Layer 5 of a small transformer language model trained on English Wikipedia (8 layers, counted from 0, width 64). Numbers have three digits each and are written without spaces.
A neuron adds its activation times its output weights to the MLP's output. To switch it off is to set its activation to zero at one token and run the rest of the model.
A neuron's activation on a vector x is squared ReLU(weights . x), where the dot is the dot product.

Input weights of the MLP neurons that the questions are about. A number n stands for (n - 500) times 0.0012.
n42: 614401642331437533260278630286224344583509704524424431300431397378678505339664535668555601629820612427618439490385550714620455540537501500541615562339548496517333378320369726632640631443399510
n54: 335399250524641713581418406613455423670698453368576842438654501412485271521497512580601561454632595324599641578416536417441404370470410834388558533592430260430397677416510555567489310375565494
n59: 492403315656477502324443466443410383683458603390552486333541711556562649612302456438351660477650559406515435645602609477424526732459396659358612313617634394335398396425439651462562551434431510
n64: 323494549685604486514510380417437419543549383206610633469374421315326241547581594436712573323814630432631609633826471470551418410353738156466718480222244665454491370411390414565589510611585621
n87: 696453290620353467460519361607601350585767752608426550788673361478464444458505872586724316635769375556756391462832389371485344478314333644319451302693287400409542481529437420297550594483416556
n112: 322361298555266324297414487274378515485489374434446470696491339534485401645324343616519706519535607491405385365637298516514464552319519690477486396522733731424541569584595683565476516726739491
n137: 471422702602522627580603327516500428577436407377320476428494467185577545235465516880431237518296689667567437623445510570840730543209465430524462478478658650453369540446209568415401729427425330
n155: 491328584489497677548439570475624559562660627440451571587300470319515367325433594564736850230592380643340413599531364329478613694732500672395580584401626397456490546803526507297369268498611582
n159: 699431541509508364388651652559633700636448556519444501356497309243968663331760489536076407549347739654364443615308513447650408389779631538407476648403678439248498497523155375403488517731303324
n170: 698347555441482452403569572262342620664342545550403455511444456541390758443456422633485729429347288493664490417555539475565540524493619580244660513337544467433548348458587565446575595314556746
n173: 690597402693491620364616669468643571515347302362460568520639305569571548379665389572275424618395407412591477121414408571503563553591447363264290473751393425580277512605388657356413628615294481
n187: 489552414562351689455347449349484492573391494279443669707312346565690539400547376526405626351654573317708514596614431431522424477526565401617669390577382315515568313695590512564508495521439288
n212: 428607614461269498581526528373281596416586739501462700517637725324567564383429475417623549390536508555326122656627729764565327242612435415458748403602683388419427511559335587150476316627227477
n225: 548293518674328454450364536532358636373533390692431626464596410381565605494589378681476507396439577418470469455303868606508615457506237336409579447531584521579558375400225670646451401681795342
n232: 539432548154330411427541648503629527439371426379518469500353497369593573386668809421338483682508677798389405574776739448640430419745530444382592367443571552530316525504638561517434345597767575
n233: 597439309491449632542688703642405430451414488602546500696519476516464434386702483341423641386575126429502615366629471558633752496582270489439726476404656527340437109285389691378505458483454450

Output weights of the MLP neurons that the questions are about. A number n stands for (n - 500) times 0.00049.
n42: 326420715615618248732668572230332488419511317600534502273466513662530404419494579463686593506700753559449655368427571519410307661603627231456371440600584474570303646377407686799308453479376421
n54: 577552744611322656708558342369345614436364557391285533548519406502415593356458405463495458567738439263621545675521533557201456494323522908554730518585316337693572334695566271625490417388571474
n59: 474632418410726659818288568628624549434735210319470504637470469537406472462474506614617377506420536650434276413441459421717470371608514392485367579510502504529428806450484652582373188436602454
n64: 481484233256805634761559583497517438541499621669617337524708585512465438317501317615511254347269161389537459191349573528299207575760640567510671533869700592317451393776559564619501358551335554
n87: 620491476715378513374681642648477384460429586531579431508376868551406554447612479555385094216306537497481229596689534222558561568679244581361351368574597532572597140299713754705613435340772523
n112: 478705556510575520498481364536253404225359416572597388457514530469365465344558585246627519755543405538415672481314717452447764440451488829323586606524590436604528222416336464384556555834433561
n137: 391766434618612235567490446598781732439531435551581215173670770498560394548350557316570797345381648699442354502385529466494311555531834633219619524615406398333463428422486642349494528379570410
n155: 633534452436593374405702514579201618464441391442515498406459321579473677688354540491211330673467804493598600403361500422588491607647667643394239521430580587306163575609608647079566651493571669
n159: 573488553630097400426560573210629270549597689322648628294571348663309851473387517487744351641374467552422575726790411519250573572498344458277484350674438511813290467660527593477531448479616451
n170: 348505159393629625437562625446528446547746632268632453404484424547325306518458397444528411559542624528506601522560564452508615535356424352580413346666655604571684569533568498487693354443543353
n173: 386472368272707768491269658546836495726560326579513256683409468303638450613664362558455229480736683454577445222585278587257440607503674273425329475504520699571461608635509442492576383574576468
n187: 567489471266424372389574755508622485475340613594592435462664519372509448690436735678475252795215320371304569397510473668505642527547468377475247645569560450584564438466615535291494585662543436
n212: 587393580604504485426329658644555428530567423541548808598663549431363404437270744466543722489497372411301548520477533345312445534552539908504281673400356397451417299647972433595331541335511341
n225: 424604896387416486316437524235608667735523237317645437395603634457475592781256483283739377685598730598463465486390487301646441609546579944376319436413444572197307341479442599375645601503323669
n232: 746536599448736791759348397483461487814538584671185645673588438559650600369519423598636662214661375407451432608437200483426458555222450471294543426313403232669632494614370516623701428200386383
n233: 467531759547497554163204215327521508626483485137577440462492540495521462671493542733572371688457804523651534579389495280316235618336545838566177562526449536550298794716681261701626484412650366

Each question names a token from some text and the token that comes next. It shows the vector x that enters the MLP there. A number n stands for (n - 500) times 0.0072.

Then comes g, the gradient of the next token's log-probability with respect to the MLP's output, scaled to length 1. A neuron's effect is roughly proportional to its activation times (output weights . g). A number n stands for (n - 500) times 0.00098.

" Rural", then "ist"
x: 480546602538464538458486395505524486454523507502299349383482482650419627463601484349482778503471654528474473582400422434286640435530548769535568505689361558582214354529479570594447567375665375
g: 470591321253319722204356622641386478537477402540560341606295419517405540477672378411457361718594575813558485561714451742575441591419554586544486449559461512433460493398456207534618495472514774
Which neuron, switched off, raises the next token's probability most? n42

" ground", then "b"
x: 349354504477440519389688402614547375407513338562363439407557339605496571458645593276505718575470514516359648554441521432374400408615502827642627577440395474466455476525565497537469661365611513
g: 585501672457576483508736382504607553612685405611528580388732263537590357498488348536605642571518579417599662406661432535489341651463081397226506567356241538423504394591466431393752543487446367
Which neuron, switched off, lowers the next token's probability most? n232

"- The", then " Two"
x: 397467472641329248528657491495592505297487498655380431538565343604439649460657478556524632477404539559445538566334504543277575545395515726505697425432407487605470505368424543593324596513690370
g: 482220545588587507556676725575326710522786687210398509349415490691771219398338301503453489501481464672650389483453410536437264489562600550420530384432514339503634572428511576495462629469534596
Which neuron, switched off, raises the next token's probability most? n112

"er", then " for"
x: 323505571624470511406471502406534537287474437479524473502494336545388497619662721305575598576392714472402680587504563419511224458470548766554450534518325456408440617600658390542388618293576516
g: 514592431410719658712519462638426488505659407419652438479710696581393422351380699493411413576290428566288492541313496349597369533475577356572638472559258179498404669368661425547362565484707712
Which neuron, switched off, lowers the next token's probability most? n64

"\n\n", then "J"
x: 430549483676331437567641322565423593345589389594407427403559515534602695569558525480454740476412589549447424490341575359503482533595352662485635543477350455439466388295241657586473535626620573
g: 589449653771507533635558418306112620521563524511434685398351598545441316375543405574763547452587668250531532434646592382487392507370279417563603443633616773521474644411427526261477503477360515
Which neuron, switched off, lowers the next token's probability most? n159

"a", then " O"
x: 467605563600531588511613419444415352436504536609422481537638471506401579479636325250494715472606641431312515593477446413384436645501534828505596413551343368510490529483544541491401591234499377
g: 434606634693607279679614427453377299298488754543682576428263493425485705610295576497382597391448644497446448483363549593371562613443559485387597575523517548522404409537370293604851177507547540
Which neuron, switched off, lowers the next token's probability most? n54

", a", then " social"
x: 471436632664288336400625504496629393437460362509374374490507456620518660482491491550511672566445552509377587567388497424537555472452583824594634453450281600450365521469524524581346571539622375
g: 507459569478570468282413544679516398408742449681785314448476461302750589642702528397209394685536437257514483732615666329604600616501412532515572473434440592485373315511542463468376489572252451
Which neuron, switched off, lowers the next token's probability most? n112

", but", then " left"
x: 427589519441378340518681490628551468389549369560546511506497390661507621488425568429565613515362525472410577498375548393592417428592569814660648487484278563552299331449424544662463445430544479
g: 533305330600476605613619221374455394589333254396529555645495612565459696377486521507546611368530427752184546454673631721320462411351548431702397724368435564454473447722521625573626434490383553
Which neuron, switched off, lowers the next token's probability most? n232

" D.", then " Se"
x: 362629635676519492518663319441383374296384534655440569501448505576489639392509453335535648475681516527381542506385491438470431522487428794626782494417389432517612410335480507557417613445467391
g: 480264335687670486600582546310489376366485482722507495263630494608541546604481252392705498428266703542592717527601538222374634498292680474413424371411437493390565667409420573689656428551581534
Which neuron, switched off, lowers the next token's probability most? n42

" Est", then "her"
x: 321630690676446670490491501431525408410433469463493508420473298670448450483578512252578529549485750520486479571524644354378471636412392659678618475365369617595439566358438481630430656341492341
g: 472629455336497548697568608514797595399386410498593450467360271616480614631441413566384203592332353470294586405610326518489580603575663592419666453251575550329395656622599578593695539471533192
Which neuron, switched off, lowers the next token's probability most? n64

"ern", then "er and"
x: 477558703511505707467351351542571559525404491441411361552515313799387672484541361291566405508630715477456506446382438498493471474459520634611724510647377395516649422544575436555476588236379472
g: 462357384503433724486384512367586358525650731481270493645422621282535479366585567399840319455750571505408586440353430475545394457411606507413563622335484704206493534393744482417479586717623546
Which neuron, switched off, raises the next token's probability most? n187

" top", then " K"
x: 245438624441337573464489409583524527355437379588434399534481418679374597617546478455454641558415522557472597584426469382394440490574519840560464453507362380498394500621508452640459665437738515
g: 655564466812482216749545418436323523510487601536536370359494555751354384585341453385625462494914746446485497435412454578426470503285596595446701466551490432521532388491317564433657291450531425
Which neuron, switched off, lowers the next token's probability most? n112

" ", then "1"
x: 356509605594455494475787538461447522230495419502433438568588356457565433489539418529421622525491540441435543494433415459460755595476415770624658447511286630277490504446460536537324684392548655
g: 274533541739458645636508506473125560594586446510453324343405637529761442488368342459611713225345455750405422506480552605466530594380342458303509449470548673623368595658627691509517517516353550
Which neuron, switched off, lowers the next token's probability most? n137

" at least", then " a few"
x: 316452599412279507503527485565554572216416426551510494568554421470456463641467563379494518588270564490507593527330588513410381578546629757686678502501263528517299481559543531577401586532534628
g: 523448450559270785706297473502408470642515616470328514279548381300468508530535660604612512555610426634617655368399603310685390548533503374622588442660570317571476190432247714598619334449572475
Which neuron, switched off, lowers the next token's probability most? n232

".", then " M"
x: 393541562506488402571736392463473570364750485641494457459327480555593590602394397498552622510505625596440418515329496433689313427594557738505675485581348450424357433350308590562406438629469500
g: 449502622668361428641471464376494343508529545669330331353624648684140380419507521385648647446678529397525519272645551750562511581346540653449444312429529637563429359710665386366440374408615690
Which neuron, switched off, lowers the next token's probability most? n159

"2", then "009"
x: 334531557561482513493523637513591531245654431519332541603570419741564595313487499525424495382515469458371571542334508367402702525507462741704672374473442424440492417435326540412381520716719492
g: 384628601580591550561493511515476721359522515437482343426621486669511530570325639504116455453408635452534705319459532602626608475612446568242634413367496423696444499406868337616561257384301499
Which neuron, switched off, lowers the next token's probability most? n155

"ferred to", then " Al"
x: 554473501584334354484520427462437576270511478583509572457585411670461617494442666227464513514391573424458422608348615458462501576463526856509594482554267573547425419532407544589483555495645522
g: 405384596691853593559530631299176441399719740553406541497450502570660268439399417452544501515516853327328423451510702391584571538448447479417576443534366541619465506373664413562538420362563341
Which neuron, switched off, raises the next token's probability most? n225

" | Team", then " |"
x: 449378679587543371424610519449547415398558432710196482381446536688624591525467553491545647609342470452493547586408540379232373510409606571549599484532406424573463550538659381562216740378530590
g: 612587558348514479174385631567490476513801384423528487389427370771271538457527498344393447414536593410498272756520612613516540381423803306370533656467723532400625397650427369553464531584471669
Which neuron, switched off, lowers the next token's probability most? n170

" academic", then " department"
x: 337579609486496559354388475483603444158484519473463467562533452584315545568636720387472666563460605504519511578304562390433494435574589810604642519412347552506360395456387476587432588414617519
g: 494506521639543554591575375499554486648562461346374658457494299583456498612580452643377827636473635350370322511656322307377607493548326548306673707659621600476524455562347571300456542522443087
Which neuron, switched off, lowers the next token's probability most? n232

" K", then "urd"
x: 411586725507353567518611395400527525408481431504303525462465468520416607532794491514418386543432671427549595633398591342405432526511461706476531497681341462621463512447476520563437774185408540
g: 688591460482496564300529571495656579484396352445491548574539502594475439519443863520439306412593468378671202551641609524587787559316740425617459433509574575312264498434212431595493603374543271
Which neuron, switched off, lowers the next token's probability most? n173

" Max", then " L"
x: 289545634538401728488575423462504407512434612489413529384493397566482547647577549289598490506591681518505509638311555387407456519452431757617634442333335534676512487415416427598610588269404495
g: 467652441676647146606554287571326615421636639439664666389544664661434395413201595262581725370603552484519566351447480469523547436367689588286584354506371506400563617482561407392543412611657440
Which two neurons, each switched off alone, lower its probability most, in order? n42, n54

" building", then " (in"
x: 402461545487411583395496378599595558348464496473409508427526348554480569434634670421475688435373670466418561585414505324374405463569615895553648560535388472507339513541538490502383538438636491
g: 607597640512725653638634382553747453241402586610523494488546704410519415402304520577498549418489336398181299426524690575412331587616309649325402466528481294505372639569652684498345572603351548
Which neuron, switched off, lowers the next token's probability most? n232

")", then "\n\n"
x: 530515694800435364515275427476528414338510383458468540364568356670529487620542651502500577626304627632442447414492450335481385582586619586587547564626294479509290651523496611496446572366415534
g: 512419454450648420411459296477545669478460540501764782276337564398858468343593643700540514490495555517482423576550778506467410591573525377294452519438244296565488468404355384468447736624358628
Which neuron, switched off, raises the next token's probability most? n173

"ak", then "or"
x: 311541622559514628513442406448437414404544588541412454510570527537360629570613493332557465487621666482408530564432454378382362633492553844500457553627381337503499481491618557557417572099500410
g: 446721625530161567351679638381506560491295712464529624542483433641557410449549648633595376588478598657362327372606489616585649408332127530555526281680499389488478462397293527535392644390536609
Which neuron, switched off, lowers the next token's probability most? n54

", H", then "us"
x: 407558625650379552467565437384529400470497359452380494428520457746550732422525415575536477501450539490396503483328518323566283592436523714643678505651346501562519431479378574612476798337405508
g: 352556401410439637469730497658415571455258512507300282372697706487652362385475520609735557942552397607385526650650476490453471367467562622546570398522424535569524554257575415411513289453497323
Which neuron, switched off, lowers the next token's probability most? n137

" / ", then "3"
x: 628611601530477329480526281379435421476470429559463480425580538590594557408475613485466525643361537560477414597309518431424537578575572755729643583397302555403427646406429561474328662291473572
g: 480457703306560541531676656419141399659717437424615485458541498526624423309578351592517275345407468537553302368618791278426513453416412451631514612561372490711646499433728608445311543593490583
Which neuron, switched off, raises the next token's probability most? n137

"\n\n", then "=="
x: 431527482649327416563643335545416628277603406601402451411549536545564687542563529451439742471403564550470441542363567345509506530589388668461609573484333479418480394308233675581452542581627600
g: 459503434352457580320512487580828417421505677510568441411611413525447544714768775261213498439487294534575454746453574494586491630585733482466312460438199301406496546438515483421531529492499683
Which neuron, switched off, lowers the next token's probability most? n225

"raq", then " U"
x: 413531592572580529556498434351415344448470409685259400569670440659517569546604495330461731559607576532448391726418530462330399405499470666569681547383336416491409514498516371625347671322528535
g: 689295505682604152656474596544389472377594654572545401424476474645546654452281539527320637350504610254346616354437715374378472649383770582452611507514441643502475406548550460666538388562537229
Which neuron, switched off, lowers the next token's probability most? n42

"em", then " was"
x: 398419633625457781515513493524457439385467551496473488617614540576242618552605527308567506518551696464327469628411400408478373603533487808521562478614453369513356447521381586494333527290492394
g: 467588423203821441651583440597572267571437418578610595527503364623700414344425646315334700302428397489371603332605434426464632399771683584634748518496433489368430390359628510457500442457450615
Which neuron, switched off, raises the next token's probability most? n54

" An", then "cient"
x: 389589817595447448509536482432571361310484561452384283563531338503552708507715265480570565444442619406503563555512551384273447624468484662557694454491431487673411541460594427480463659251537445
g: 438261478572417337609285453653780524547384506483438534624573470580389409477474674718499323614654659347606558540484421824418729680429616619528411351487296423514340507491384635320355300379552618
Which neuron, switched off, lowers the next token's probability most? n187

"Th", then "ailand"
x: 431451701669301452454687573597482488341496332630331418579720320590571565446464364463571445499518612499405527422630334298387463463433525686704565519532495526564458438393297466595518560445487656
g: 595209407410718363326237591601601547500561436614295320735511516643535552801458578592305401585503633252590325364595595395507427388733490540464383718417509651486507363539486431519592376570505605
Which neuron, switched off, raises the next token's probability most? n112

" Ben", then "ed"
x: 350611716634388608444386453480420495332444476491437552511593395622492501485486455361550573529722616555463686619405568334455326530511415767599714493386366440497591448514453404553474559147524507
g: 451411430209267794247455534530478507552446497613471487612648477484526542465592389445326305621502534597429568350389370446473357482716331444700623798563672558362500581421592561453282731450666686
Which neuron, switched off, lowers the next token's probability most? n187

"\n\n", then "M"
x: 464467517777312441604388394532456626255602291532358434352558561566630692627581581478493686593409608553423365540437555303475371547561407578474522645442384513406451484366277595595446576612580591
g: 452527559628563519470523316393478663302497467427458732567636310635545272350401308573600626526641404239449428562481560404724341541578426545271977474577538584716494437640487457489512430477403393
Which neuron, switched off, raises the next token's probability most? n225

".", then ")"
x: 527540867534450299583498433507327516450482692461487479603552603521540522445504400295562625492462621635461415474420382377476308532456609669686662675611412486432390546387395505516476472361273523
g: 430478557510544405577470673528749292423689391693538381697626394699375550632600633250469653481377680492485472430533498425435245428540728672559426434451380221486282592716494536494474574268362423
Which neuron, switched off, lowers the next token's probability most? n212

"or", then " in the"
x: 342542582587547718403427409438470438411519596513514504446610503572335589627554475284589588548537640460355524579429459351467262595548531809488479504641390437542455508447556572493464562077536460
g: 433343387531527516575352463557821628604664457580613607559573331478376455458532705316340680316364535428462498440541442372531178626628851413514468531534266223564438587533561617338448605566491633
Which neuron, switched off, lowers the next token's probability most? n59

" trans", then "ferred to"
x: 407483639441508609427590513562500471380386550739417497465671423595425600570484532267443579658449620465366615465453549465338434762500401659541669478360396517503310457417502485487378562216506713
g: 496576497513674667627348609479446566683496092401549666648530437627459544652301470517305594594328411492566659199500519701560409488471568349572360693356598651202404545529400430364448444546611565
Which neuron, switched off, lowers the next token's probability most? n59

" Gh", then "ad"
x: 503564613531500602435548453390451471400469354643323493547649443687515646395763535387570520503636595453361450512468490417365383584497467730555655416492470471624462390345423596533352724216364420
g: 381350653474318507507488513479683428614730489500738467484455513712633533395488498301458543043448706372572541378583510599345338731592428382405351531406570351558526386435429538464729744521566594
Which neuron, switched off, lowers the next token's probability most? n42

" University", then " in"
x: 449547516496555644463548393438527394454443476545468490561566487590435554441604595328533761423463551466447406585341419399526498518493653820556773426570405396438378395458483581577320670253529446
g: 534457503708296433517303472531720663450780489433614771387589374647276528551631720518451538514391656303531279521460483264478244583423613429401579587640464438668262428599423544365434576450477609
Which neuron, switched off, lowers the next token's probability most? n233

"2", then "024"
x: 465503585659488375542307614494586574233639463611254507587617377659580618300520517626417487455447616472446505641289443436274527659404477612692572531551439344532551582482433454405290481630651467
g: 325354508358407486571552569514466583484368491489529498509336621550582604367477466411823604447392690365597461381546705328294721297333676550564398374454682399580461708434234725636643695539405381
Which neuron, switched off, lowers the next token's probability most? n225

" res", then "ident"
x: 388556686497322689388583652524588517377464426557300434566517382678416622572667303414372447589379567491512532461446596376488420566464450701595553557546397529531181510594561409469410658424512604
g: 300497430594685537304692493651638567685356381635536424615560605499739335238529607606738517512330500487670635457565429228347617533309607456307300544476332668484601587453384290495433532457445536
Which neuron, switched off, lowers the next token's probability most? n173